Layer 9 of a small transformer language model trained on English Wikipedia (16 layers, counted from 0, width 128).
A neuron adds its activation times its output weights to the MLP's output. To switch it off is to set its activation to zero at one token and run the rest of the model.

Output weights of the MLP neurons that the questions are about. A number n stands for (n - 500) times 0.00066.
n22: 685,607,278,475,402,592,500,380,469,716,699,182,489,304,362,481,688,476,577,500,584,475,519,525,753,562,556,489,532,395,697,507,563,618,351,441,653,565,430,550,419,687,579,370,514,559,573,441,447,560,365,399,332,333,547,558,422,580,609,527,315,454,655,650,376,648,471,500,385,658,302,404,687,507,750,488,381,500,570,504,536,327,523,647,507,471,682,746,484,511,627,381,322,355,397,550,496,522,837,415,289,326,239,511,481,306,342,684,533,515,305,584,519,379,613,589,336,493,341,614,493,432,597,535,687,477,515,420
n25: 450,560,259,619,615,548,407,542,307,339,484,408,361,496,455,445,603,612,610,621,607,451,517,492,380,449,613,521,567,432,504,104,508,387,476,331,525,753,567,416,608,722,531,363,340,402,255,277,433,834,198,665,629,729,206,629,658,504,504,343,479,635,267,277,473,476,300,730,297,409,623,413,611,401,421,610,547,487,229,675,504,516,696,682,408,488,483,659,448,464,508,338,555,530,479,260,249,583,591,532,469,555,422,483,374,613,478,521,771,706,620,247,521,527,534,794,668,468,707,380,625,500,623,492,482,593,607,654
n84: 424,327,429,278,608,338,569,524,555,571,448,500,512,589,563,479,646,478,645,638,270,589,479,463,363,566,592,458,458,500,459,544,427,505,402,433,453,609,556,477,424,477,619,715,458,404,673,714,411,492,435,474,423,559,543,482,599,396,327,457,503,528,575,509,506,492,480,500,564,601,529,500,468,419,354,425,521,518,519,608,603,534,355,582,360,485,413,615,577,550,586,425,383,527,635,387,593,509,506,469,608,452,338,636,533,527,619,411,674,544,488,485,384,634,494,477,445,583,442,701,525,295,175,413,544,644,320,276
n152: 439,423,588,445,438,539,523,473,354,706,391,500,593,485,454,466,385,649,631,456,403,523,596,610,388,500,663,559,526,452,371,427,540,415,345,500,639,299,625,335,487,497,611,348,354,676,486,454,347,586,650,526,429,564,454,437,667,312,479,642,789,435,373,647,453,574,666,412,647,447,427,406,507,577,578,639,437,392,394,522,627,267,593,490,779,487,531,491,518,663,539,378,500,451,403,558,523,530,702,314,457,507,446,386,295,480,514,469,419,634,337,566,493,526,761,248,550,689,477,617,329,531,296,446,612,521,330,556
n185: 449,487,598,600,642,588,389,428,361,770,611,241,372,377,574,598,605,382,592,386,543,517,226,564,190,396,487,526,367,528,538,387,471,646,483,600,428,548,380,346,576,554,442,766,630,313,435,584,496,667,742,341,390,432,236,469,562,518,398,416,392,492,758,675,264,500,403,695,356,863,446,571,429,524,620,594,374,522,783,346,471,602,465,693,198,454,612,563,456,236,553,504,552,435,311,541,442,584,534,340,558,513,545,366,654,390,770,513,808,220,352,587,487,683,483,655,483,471,496,650,488,345,615,436,26,611,749,578
n187: 514,522,619,547,442,687,534,511,566,390,441,612,427,423,369,432,591,592,584,405,576,317,493,608,573,325,443,356,554,431,653,507,468,678,486,703,422,496,513,276,694,643,500,599,456,455,507,552,557,694,699,322,500,567,559,299,586,508,370,489,605,541,529,414,649,560,585,191,617,651,392,623,353,305,455,552,540,438,381,649,322,552,388,342,311,556,713,556,611,567,555,724,420,449,693,347,503,609,532,591,459,655,437,258,436,504,470,482,571,486,609,442,409,527,464,553,330,435,676,510,530,156,592,443,212,435,312,660
n222: 585,418,427,361,335,354,542,629,519,577,384,506,560,494,619,611,667,507,506,281,397,551,556,547,446,462,515,428,555,271,408,775,546,537,446,431,439,660,304,389,585,376,565,573,254,512,450,654,411,584,475,609,491,482,584,557,612,399,312,695,575,611,450,423,369,497,544,442,487,440,443,563,256,529,548,561,393,509,468,566,379,432,487,473,592,491,378,568,612,503,461,604,632,604,418,544,521,673,470,393,641,544,568,544,552,574,624,562,405,612,632,334,462,632,410,694,572,494,554,409,368,322,453,662,435,525,413,506
n294: 581,256,546,563,331,492,435,593,595,611,579,387,612,245,392,489,427,810,538,515,701,413,410,472,489,459,548,443,532,375,496,434,408,421,543,551,515,633,517,659,463,456,531,507,422,580,485,612,478,392,184,636,404,156,471,252,589,583,357,795,440,479,470,608,568,437,425,455,462,492,434,624,726,637,655,290,492,538,403,746,393,267,345,676,448,562,670,493,450,458,525,547,611,413,705,536,511,739,666,549,376,688,392,428,429,222,567,642,585,493,185,454,618,428,507,471,641,546,410,543,583,379,395,518,302,444,456,644
n300: 540,554,461,465,478,439,479,584,417,464,621,353,612,483,352,369,660,347,339,457,662,379,368,568,637,618,394,434,524,547,453,423,512,465,570,546,481,478,641,586,589,524,743,519,491,430,449,646,544,369,357,599,664,497,755,449,503,493,500,454,364,524,519,488,530,312,515,522,445,497,497,521,491,291,660,438,360,621,575,510,479,647,589,491,472,488,592,555,519,424,527,352,456,541,537,417,637,716,469,476,328,592,621,788,444,291,470,416,410,482,503,586,733,507,553,420,409,536,627,545,573,332,471,262,358,418,497,312
n324: 478,423,491,390,627,406,488,591,388,398,515,405,518,625,470,601,407,366,324,606,561,421,579,794,365,709,497,529,624,534,450,482,503,497,494,303,450,586,503,560,413,552,517,624,211,506,587,353,509,394,538,536,525,597,628,609,412,510,647,373,700,408,434,553,440,350,356,503,468,323,623,546,414,609,448,424,603,500,389,403,404,458,459,559,572,675,551,442,467,435,379,482,453,753,620,362,451,447,599,450,435,519,417,554,494,309,672,547,699,368,529,449,365,530,399,540,485,479,637,647,471,576,599,332,314,601,528,580
n327: 535,440,608,754,429,324,327,368,444,620,296,626,712,581,606,395,552,608,423,303,567,372,622,404,628,413,446,457,574,449,279,523,550,432,458,275,718,746,500,378,343,565,615,631,296,489,739,687,410,369,621,317,636,322,466,452,354,529,536,601,283,522,492,597,650,412,611,368,500,660,572,205,389,430,492,557,715,687,326,612,444,496,425,638,496,542,761,273,516,335,481,556,438,512,546,734,477,546,708,500,362,488,359,382,695,640,323,434,415,546,540,460,504,362,449,366,443,679,455,675,507,235,459,463,483,637,576,723
n452: 431,491,425,434,372,749,468,536,509,515,518,690,388,560,649,512,574,380,579,470,518,453,646,383,571,413,352,457,380,536,470,616,673,500,638,485,406,586,355,382,509,622,481,560,437,571,543,654,548,475,440,413,476,722,562,478,409,564,465,428,491,557,442,573,500,523,517,512,373,329,438,580,488,503,626,487,234,475,560,555,532,305,589,714,282,506,620,480,673,446,459,348,506,383,655,310,530,297,398,471,566,595,508,463,697,651,385,455,518,568,620,602,432,516,607,369,535,523,447,486,503,561,248,463,580,579,382,401
n459: 307,317,530,360,402,664,402,492,707,530,304,480,625,662,327,469,412,475,624,623,532,530,335,732,544,305,434,650,419,719,469,550,619,558,576,687,407,476,431,208,450,538,668,504,604,470,428,723,406,540,718,578,566,407,515,612,273,397,557,382,587,589,394,270,608,376,240,706,568,564,588,343,424,555,398,553,591,341,763,400,369,433,603,354,547,271,449,475,585,522,616,639,529,512,592,626,454,239,596,313,508,500,514,733,430,484,710,773,477,473,607,671,321,320,183,354,443,474,602,608,569,488,596,493,682,355,538,401
n470: 523,453,660,413,603,395,358,543,631,500,240,328,315,352,497,549,483,507,491,516,507,395,457,578,574,540,592,470,485,589,389,529,526,612,357,455,477,467,469,425,639,780,345,321,388,561,685,305,474,491,327,620,451,406,570,460,302,500,708,459,457,565,510,438,496,417,553,588,578,513,372,487,481,500,603,431,604,634,531,594,579,383,463,381,536,625,420,552,207,556,554,595,430,192,610,534,600,565,451,590,415,463,381,394,523,575,559,612,686,703,373,326,554,306,662,545,353,513,538,569,668,660,492,630,486,589,449,614
n484: 620,760,558,653,352,451,472,551,513,546,540,427,506,451,534,519,484,551,411,651,613,512,513,623,562,249,557,355,527,497,478,459,381,482,506,220,624,451,434,313,585,637,604,453,355,565,451,656,283,479,462,442,355,497,457,467,566,470,556,517,555,590,676,599,554,440,448,529,657,523,369,544,472,479,643,656,718,412,602,497,552,782,254,419,554,397,442,482,536,575,675,549,592,416,616,400,372,513,321,572,285,397,374,487,503,246,577,462,491,441,383,471,656,548,433,456,444,460,537,454,390,413,422,676,611,494,575,529
n505: 530,527,389,440,530,507,583,500,486,723,442,556,610,494,449,443,378,670,385,533,483,600,507,619,544,238,298,426,547,597,794,793,559,328,506,682,483,483,497,472,261,503,503,477,304,487,765,376,566,453,639,503,599,447,419,422,400,676,500,604,587,456,450,653,638,438,570,384,551,302,276,533,461,550,334,500,490,354,355,348,411,567,439,644,347,461,759,457,576,606,503,484,546,578,480,440,646,621,464,578,593,450,392,470,513,437,493,460,503,520,473,537,395,561,427,552,545,481,458,627,389,641,543,282,169,497,513,483

Each question names a token from some text and the token that comes next. It shows the activations a of the neurons there, in the order above. A number n stands for (n - 500) times 0.0083.

Then comes g, the gradient of the next token's log-probability with respect to the MLP's output, scaled to length 1. A neuron's effect is roughly proportional to its activation times (output weights . g). A number n stands for (n - 500) times 0.00072.

" Germany", then " since"
a: 494,500,493,480,500,659,512,499,480,482,500,488,499,500,499,823
g: 345,572,571,405,472,278,528,469,614,545,440,462,421,612,428,468,453,392,607,456,625,483,585,429,707,471,318,625,374,346,842,516,648,298,453,447,529,602,476,427,799,630,674,643,488,603,522,463,480,568,505,604,714,597,532,530,511,499,684,455,464,492,422,520,377,599,326,542,275,489,466,583,388,470,270,517,386,397,371,446,453,256,384,274,180,447,445,419,517,497,611,699,549,560,358,561,631,401,601,454,550,558,710,660,635,451,701,600,494,582,584,404,327,653,444,510,488,397,407,449,468,363,501,281,528,411,565,943
Which two neurons, each switched off alone, lower its probability most, in order? n505, n187

"ak", then "ag"
a: 500,483,480,496,498,635,546,500,483,500,495,491,480,499,500,517
g: 462,483,491,630,347,624,560,322,526,484,487,412,598,457,456,575,535,404,592,178,496,464,498,642,409,545,447,681,451,503,266,685,600,560,555,568,459,461,342,484,592,637,367,659,469,544,341,435,585,467,368,642,442,552,443,349,426,711,604,561,468,628,535,563,467,497,629,422,302,658,328,837,725,525,249,285,381,521,221,490,529,377,754,359,638,406,467,646,579,489,646,497,523,548,514,454,473,303,591,429,501,670,468,465,402,556,518,568,645,509,496,532,312,339,580,628,473,241,639,696,391,382,713,468,718,498,202,509
Which neuron, switched off, lowers the next token's probability most? n187

"ida", then " Te"
a: 493,499,492,501,500,484,480,670,487,500,489,532,485,496,489,721
g: 498,328,116,533,343,316,409,315,367,412,554,175,510,723,617,558,548,329,468,260,513,532,543,638,416,519,409,305,452,477,424,610,570,535,366,589,482,466,544,575,522,447,565,515,645,371,680,404,535,524,495,322,711,654,395,532,413,365,414,558,492,500,512,478,474,635,393,547,612,512,573,671,468,570,417,400,390,401,513,194,579,726,577,686,450,577,587,505,484,487,605,534,573,494,587,544,717,720,559,500,442,426,468,253,760,511,259,392,461,234,536,707,426,571,549,696,457,470,455,677,491,700,711,435,579,565,502,615
Which neuron, switched off, lowers the next token's probability most? n505

" ", then "2"
a: 484,493,483,629,500,494,488,490,492,482,499,507,484,482,497,846
g: 375,156,459,525,511,485,533,494,399,465,459,347,501,398,439,301,345,418,325,505,683,609,796,527,798,578,423,493,618,516,591,471,297,628,550,361,632,397,459,348,401,453,336,504,578,523,609,521,580,764,543,549,539,483,261,417,661,397,655,342,693,403,612,436,659,521,688,520,304,571,471,674,498,424,483,507,389,498,673,486,547,294,524,556,491,408,556,696,682,326,615,523,523,673,629,561,651,637,493,658,550,546,474,505,480,543,559,528,556,308,156,358,530,529,306,584,437,213,626,562,543,574,322,382,615,450,431,453
Which neuron, switched off, lowers the next token's probability most? n505

",", then " and"
a: 596,500,495,484,491,487,490,500,486,531,499,487,500,481,500,496
g: 647,505,475,203,661,416,702,437,324,604,449,403,585,646,702,486,461,558,516,622,451,503,319,424,717,365,417,668,378,475,648,431,408,487,633,285,536,241,372,339,288,698,434,666,534,629,534,549,506,396,529,376,394,600,570,645,575,473,383,488,493,496,347,570,485,443,455,393,647,420,526,570,648,628,607,634,613,551,716,638,591,570,728,564,633,358,510,539,402,273,346,511,478,226,384,475,462,418,873,470,503,368,633,618,502,423,561,601,486,533,510,457,636,161,476,519,421,535,358,501,540,383,612,522,382,615,356,330
Which neuron, switched off, lowers the next token's probability most? n22

",", then " Don"
a: 692,499,480,481,497,486,496,487,499,530,500,493,495,498,500,481
g: 442,525,471,335,428,506,841,330,632,625,479,569,560,614,383,455,610,252,591,603,405,633,539,681,670,556,669,329,337,350,664,550,280,382,593,625,474,344,380,531,276,364,420,457,396,289,326,355,515,640,547,591,367,357,466,531,644,490,281,493,380,553,756,694,478,693,635,383,588,394,575,623,688,519,337,345,602,556,334,691,612,442,527,461,399,514,412,387,401,531,492,370,477,306,495,511,486,608,450,515,639,392,534,563,674,619,714,518,470,546,442,605,405,486,672,767,454,469,489,437,493,229,408,504,603,649,436,513
Which neuron, switched off, lowers the next token's probability most? n22

" profess", then "or"
a: 499,482,492,490,487,504,601,507,480,491,489,491,499,481,480,486
g: 636,463,470,673,460,582,498,324,520,598,486,331,557,650,611,452,325,331,482,352,488,474,527,307,665,582,389,466,520,319,617,664,454,345,382,289,501,499,347,445,564,671,567,430,661,433,552,570,552,476,299,505,399,255,463,616,489,441,561,476,540,696,598,544,467,638,415,380,365,418,400,468,639,189,575,393,456,448,335,439,877,507,620,357,670,372,579,484,408,505,600,657,264,548,619,331,556,574,425,543,478,579,431,327,656,639,566,399,652,518,337,709,637,312,651,714,472,561,717,637,692,548,533,532,439,481,244,577
Which neuron, switched off, raises the next token's probability most? n222

" up", then "on"
a: 488,500,500,480,483,500,498,481,500,793,497,500,492,480,823,481
g: 165,189,655,529,582,403,615,447,351,631,452,470,391,354,599,528,509,672,534,492,784,821,326,552,301,750,552,546,517,391,616,412,452,544,692,404,385,458,632,413,467,466,544,550,510,521,370,430,440,519,398,570,391,545,511,497,723,325,345,373,538,627,852,409,560,559,558,596,274,365,463,569,586,530,402,319,381,444,509,632,738,513,541,444,364,581,511,355,302,391,483,580,521,446,538,296,508,416,442,402,423,495,522,486,610,444,636,420,559,509,429,522,326,419,626,758,560,747,506,619,760,556,532,536,484,448,553,358
Which neuron, switched off, lowers the next token's probability most? n324

" time", then "."
a: 499,500,486,496,488,665,480,494,482,570,500,492,500,499,553,502
g: 515,610,605,526,599,407,572,590,644,555,508,619,482,437,330,610,497,594,463,732,459,380,445,338,515,351,448,489,755,590,505,647,405,570,501,680,652,83,360,480,511,740,625,486,546,642,499,572,379,631,447,615,302,309,532,426,328,494,664,377,394,376,558,493,616,309,549,458,519,618,533,439,525,485,749,534,540,392,332,590,350,528,413,422,827,658,446,520,650,457,703,368,564,351,465,276,391,267,482,477,803,471,362,507,514,386,438,614,301,509,451,306,572,597,467,469,499,395,582,343,646,430,529,721,486,384,507,416
Which neuron, switched off, raises the next token's probability most? n324

" five", then " se"
a: 480,492,481,485,498,603,608,494,480,493,499,496,490,492,500,659
g: 455,451,197,295,607,443,475,367,601,706,585,326,418,504,491,466,559,414,703,656,650,572,546,712,484,690,711,455,405,437,577,439,637,473,406,765,382,309,219,718,382,443,267,588,466,385,510,615,600,617,556,258,472,484,386,272,511,661,473,390,480,613,653,595,532,340,509,374,343,316,584,488,585,447,465,452,432,427,656,680,577,628,528,431,544,371,695,392,624,479,310,569,718,680,481,429,529,606,586,386,362,664,399,464,590,605,556,321,365,578,302,522,567,548,425,603,501,481,346,462,568,585,528,318,395,504,555,703
Which neuron, switched off, lowers the next token's probability most? n505

"x", then "il"
a: 495,500,656,491,976,744,492,500,692,504,500,499,494,483,485,695
g: 179,520,601,586,350,379,474,466,618,518,587,483,288,511,441,500,475,749,462,417,551,609,391,482,525,693,565,715,561,556,488,549,534,533,619,538,566,474,655,657,778,552,447,478,489,561,511,599,494,553,314,428,393,591,456,403,658,390,134,186,506,589,489,480,534,601,529,433,323,534,468,421,302,560,503,520,725,484,624,655,382,499,579,219,577,549,505,420,214,413,487,720,469,300,395,432,472,578,412,636,401,655,528,229,793,393,594,514,596,590,322,402,449,623,702,568,534,604,326,384,454,608,436,321,529,584,521,523
Which neuron, switched off, lowers the next token's probability most? n185

"$", then " North"
a: 495,482,495,499,500,729,572,496,483,736,480,505,498,480,484,506
g: 609,490,363,414,400,647,353,517,473,149,513,409,484,645,320,477,546,425,434,475,409,283,559,623,597,476,659,679,501,312,211,422,616,513,443,615,541,504,551,404,440,376,518,372,539,502,541,437,549,437,436,324,592,600,535,669,301,568,587,335,517,573,496,614,390,474,458,413,808,372,481,531,467,539,499,316,674,581,673,398,651,280,387,435,503,694,563,482,365,695,457,360,579,510,912,633,425,450,517,476,587,518,677,405,327,506,284,523,519,663,325,482,595,469,626,501,430,519,535,341,524,533,668,683,844,451,618,478
Which neuron, switched off, raises the next token's probability most? n187

"ar", then "le"
a: 495,500,481,678,483,499,744,496,480,491,499,487,494,498,532,484
g: 347,438,544,604,396,522,301,576,263,247,535,556,516,495,507,308,564,795,560,326,731,486,577,460,692,769,557,398,650,438,539,228,272,579,591,439,577,264,482,554,369,572,676,420,612,501,740,357,521,438,577,504,399,537,407,539,632,505,685,415,665,512,564,488,532,571,384,606,706,636,545,401,567,499,298,725,328,330,440,589,645,558,594,518,465,310,432,321,532,381,404,684,532,556,336,461,318,373,588,600,536,475,587,364,488,527,364,440,339,572,523,688,344,433,670,485,484,686,468,523,503,593,552,553,547,381,557,232
Which neuron, switched off, raises the next token's probability most? n222

"us", then " K"
a: 500,520,660,497,500,489,484,483,500,500,500,480,500,490,484,490
g: 620,504,497,400,277,553,449,353,659,516,424,409,417,518,676,619,456,406,343,325,519,445,473,584,497,508,490,302,293,444,706,621,510,306,529,720,477,398,491,646,798,300,481,598,621,320,429,464,588,542,500,306,559,589,365,300,561,552,365,480,503,596,427,479,393,681,330,676,670,304,739,383,294,665,563,196,290,579,530,498,602,478,485,467,515,525,673,514,458,432,430,699,335,524,603,392,511,556,618,412,479,517,617,424,478,629,339,574,485,461,546,482,396,642,570,782,394,370,395,374,595,683,613,699,440,499,715,681
Which neuron, switched off, raises the next token's probability most? n84

" Pal", then "m"
a: 499,500,482,495,500,516,641,486,488,762,500,500,499,500,488,480
g: 496,574,407,429,401,428,259,511,645,598,521,581,472,441,241,568,344,479,655,425,704,325,627,521,640,327,487,326,594,419,711,522,464,712,404,599,505,398,541,451,569,519,456,545,352,407,741,524,519,514,440,337,457,281,763,645,398,541,457,556,518,479,430,579,601,516,379,499,725,229,585,365,344,621,644,500,634,557,698,631,341,655,605,692,259,629,582,667,584,464,216,493,491,514,583,457,554,507,454,590,532,396,483,576,231,490,514,478,452,454,576,591,376,441,323,220,443,624,399,691,516,522,345,569,585,743,462,323
Which neuron, switched off, lowers the next token's probability most? n324

"4", then ","
a: 504,500,490,564,500,492,482,666,492,481,500,499,626,498,499,552
g: 741,572,420,556,374,952,397,521,464,696,362,443,711,502,531,288,304,468,179,489,879,451,610,553,221,711,567,573,558,531,298,341,583,592,519,377,618,570,426,607,503,293,318,425,486,430,455,689,406,527,412,382,529,541,524,437,464,561,489,432,610,551,430,439,520,471,414,638,557,691,386,394,536,438,272,555,518,435,584,379,326,472,430,610,537,597,563,689,475,578,392,550,371,462,583,513,494,804,470,370,510,597,577,538,389,519,529,358,730,622,499,482,645,511,375,400,408,503,478,552,311,409,494,340,596,609,519,542
Which neuron, switched off, lowers the next token's probability most? n294

"2", then "0"
a: 499,499,783,497,498,492,489,496,497,492,488,484,500,522,482,486
g: 224,454,627,660,405,420,508,533,397,550,568,347,469,648,516,644,432,622,459,543,678,770,397,380,565,322,577,524,546,513,433,462,592,573,473,448,174,506,389,576,530,292,406,463,364,378,644,541,393,403,607,325,460,570,701,384,797,140,384,605,592,516,554,482,672,537,486,562,342,537,386,531,444,374,380,679,315,558,549,443,574,448,909,439,516,504,508,604,410,441,333,530,347,583,558,607,565,649,477,598,413,663,418,580,429,530,574,497,609,336,345,496,548,352,786,420,401,327,575,550,634,521,348,427,579,576,690,528
Which neuron, switched off, lowers the next token's probability most? n84

"m", then "us"
a: 488,486,664,484,495,498,480,500,481,499,500,499,490,500,499,489
g: 656,534,295,361,552,488,477,404,529,82,536,436,648,841,603,633,491,537,537,535,598,459,622,508,551,489,514,441,411,562,524,542,871,524,445,338,583,691,469,506,429,586,410,448,505,620,551,717,479,395,600,536,585,382,577,417,481,332,521,716,428,454,541,563,576,347,404,711,507,650,614,441,364,434,680,397,710,248,596,587,578,627,487,391,470,446,400,413,574,341,414,656,500,672,387,435,507,557,558,565,503,547,434,519,228,343,304,705,237,386,349,501,466,389,619,573,284,694,516,442,445,472,611,523,464,265,437,399
Which neuron, switched off, raises the next token's probability most? n84

" been", then " described"
a: 529,500,492,491,500,485,490,500,500,498,484,495,690,485,527,484
g: 380,653,431,544,454,511,360,499,502,940,579,594,493,493,544,475,661,546,599,217,550,498,509,447,498,586,578,519,406,551,415,542,456,347,597,309,635,613,431,512,514,427,520,422,232,601,447,119,276,691,579,366,574,480,649,539,767,326,531,68,592,600,297,626,518,395,593,560,512,559,577,726,471,762,571,472,524,547,318,588,502,430,604,604,525,487,205,527,547,526,561,485,569,308,550,294,337,491,424,411,370,489,456,543,364,547,681,523,584,593,564,475,444,500,302,586,514,532,427,533,487,494,516,566,448,639,575,444
Which neuron, switched off, raises the next token's probability most? n459

" been", then " with"
a: 586,500,491,492,499,482,480,500,500,490,481,492,753,500,510,486
g: 465,554,542,609,489,688,700,649,629,425,418,362,485,264,432,556,290,535,501,335,323,356,310,402,536,489,400,587,291,604,381,330,284,543,709,384,421,456,630,229,611,663,555,466,483,595,318,776,649,390,520,525,422,396,828,620,366,450,650,420,438,514,584,554,466,315,603,513,498,693,578,452,400,400,433,637,629,425,337,490,464,572,498,499,715,468,606,506,493,502,300,559,563,585,528,636,537,632,477,556,740,642,524,439,257,331,370,784,402,479,329,589,542,545,640,407,614,506,408,489,371,534,522,678,421,647,472,366
Which neuron, switched off, lowers the next token's probability most? n459

"im", then "s"
a: 498,499,517,489,481,580,485,500,487,484,500,500,496,500,500,614
g: 387,467,665,602,277,589,306,256,655,614,527,493,566,500,446,678,374,413,477,429,668,418,334,386,499,151,519,542,531,542,598,492,315,573,727,520,634,558,417,591,310,640,695,557,382,491,512,513,519,309,485,611,674,587,330,576,567,639,422,466,533,379,508,462,256,522,431,404,478,383,517,485,758,519,487,675,484,426,460,455,412,639,602,508,577,537,438,789,404,561,488,493,298,586,641,541,695,568,421,580,537,330,355,675,535,294,384,687,263,501,501,628,458,390,297,368,425,465,421,355,633,421,479,688,775,448,662,606
Which neuron, switched off, raises the next token's probability most? n187

" l", then "oss"
a: 499,492,487,500,500,493,482,482,483,497,500,484,500,488,499,596
g: 475,432,454,698,412,527,714,546,586,397,492,566,485,556,490,466,528,456,579,596,567,369,440,442,363,748,659,452,345,625,381,344,382,563,601,528,651,376,610,445,380,781,544,336,669,495,486,453,711,543,293,533,553,524,323,399,549,528,585,335,333,511,367,679,540,330,423,491,462,198,821,784,726,527,374,555,134,455,544,558,500,378,498,556,344,350,611,441,542,577,488,359,468,490,565,489,634,415,609,387,353,500,438,553,641,381,323,492,619,606,749,676,517,401,529,579,388,613,507,317,693,592,469,436,502,346,558,339
Which neuron, switched off, raises the next token's probability most? n505

" (", then "p"
a: 485,483,480,483,498,496,492,499,498,506,497,481,499,544,489,486
g: 395,602,578,533,653,349,245,635,649,531,444,393,456,605,340,519,473,569,661,311,461,381,450,536,294,478,535,493,361,839,603,336,598,313,540,434,684,642,381,539,509,719,507,412,457,599,391,738,507,328,335,600,369,396,626,473,359,506,604,211,434,577,608,439,589,545,833,476,609,363,705,383,439,694,345,670,531,570,556,585,503,505,641,614,235,502,412,580,367,515,614,452,643,396,400,361,543,545,587,438,387,594,480,428,402,480,397,548,733,715,492,600,319,393,387,351,473,450,405,574,544,571,396,539,402,667,605,378
Which neuron, switched off, lowers the next token's probability most? n470

"und", then "ing"
a: 493,494,487,490,499,494,728,539,499,480,496,760,690,482,501,499
g: 643,616,412,482,518,435,876,405,485,544,464,598,389,538,644,522,363,570,371,543,760,385,502,501,589,217,517,632,501,527,590,425,547,520,378,661,373,663,561,620,398,507,313,456,641,484,532,657,563,549,616,676,355,470,412,477,462,493,567,529,400,360,407,337,324,549,419,458,540,597,523,422,392,543,708,765,578,375,412,251,488,589,634,526,468,380,447,470,498,398,423,662,828,633,409,494,552,564,312,476,805,389,508,404,420,436,533,439,338,640,418,441,507,619,302,526,601,522,434,753,492,381,520,229,712,350,348,278
Which neuron, switched off, raises the next token's probability most? n452

"at", then "u"
a: 500,492,531,493,488,482,569,480,482,500,481,560,500,498,504,493
g: 531,327,503,469,549,378,533,495,462,461,458,404,235,552,604,374,712,709,615,416,389,651,377,418,495,739,660,497,400,755,483,574,254,408,414,395,421,684,640,425,454,431,337,537,490,744,215,640,488,552,587,374,382,618,383,193,698,336,494,673,489,418,363,274,665,473,547,771,415,423,433,505,460,576,370,669,586,572,489,563,243,526,658,497,442,543,425,539,640,441,403,483,244,613,438,400,695,676,536,394,525,667,429,356,496,439,526,510,570,550,590,485,392,591,513,474,693,519,669,472,646,506,535,583,297,423,592,561
Which neuron, switched off, lowers the next token's probability most? n222

"u", then "ist"
a: 481,482,500,501,487,480,692,496,530,642,499,566,483,500,537,522
g: 508,407,463,449,643,471,487,445,503,652,658,566,283,462,378,394,565,395,431,404,325,521,472,404,698,470,597,735,658,509,369,508,593,166,490,478,730,365,477,516,354,427,645,553,403,697,346,238,386,437,594,664,412,533,553,297,662,584,266,570,199,510,462,638,529,433,465,466,505,608,334,613,554,710,607,695,590,372,567,409,597,364,843,538,509,522,488,536,331,510,571,574,467,742,553,526,549,529,336,531,470,587,408,749,171,479,596,471,392,523,498,543,468,671,348,385,600,584,440,503,511,665,585,419,520,383,349,537
Which neuron, switched off, raises the next token's probability most? n452

"k", then "ed"
a: 498,486,480,652,485,480,498,481,592,483,495,500,829,492,523,699
g: 483,399,592,535,463,695,434,466,501,429,632,495,601,691,613,585,545,706,417,456,561,416,461,378,378,416,706,521,444,477,756,520,501,483,679,837,559,718,504,372,436,622,769,569,451,318,539,562,581,522,419,440,501,426,550,594,301,229,391,544,711,609,687,436,395,586,325,346,526,604,382,575,356,560,370,670,771,362,359,550,569,421,330,327,523,482,322,545,425,587,690,502,334,474,562,406,381,476,435,442,388,400,549,577,320,702,519,545,400,398,399,508,782,523,174,640,407,666,495,338,367,489,568,452,381,469,449,495
Which neuron, switched off, lowers the next token's probability most? n459

" in", then " every"
a: 496,488,482,496,500,495,579,517,498,480,480,482,499,498,490,481
g: 391,538,378,386,554,461,782,499,492,655,457,529,400,564,365,545,526,324,542,526,253,521,596,527,558,203,586,525,635,594,396,685,473,689,472,619,704,788,342,400,490,373,684,513,293,552,148,477,464,565,587,525,401,395,534,511,502,360,509,360,646,463,404,568,467,559,546,464,375,580,486,501,604,557,381,545,718,212,237,563,383,768,539,505,526,623,518,497,432,552,628,654,476,580,366,685,514,564,646,502,744,533,554,608,473,244,545,562,530,375,356,475,544,574,714,510,255,475,345,456,416,571,239,467,494,516,374,494
Which neuron, switched off, lowers the next token's probability most? n222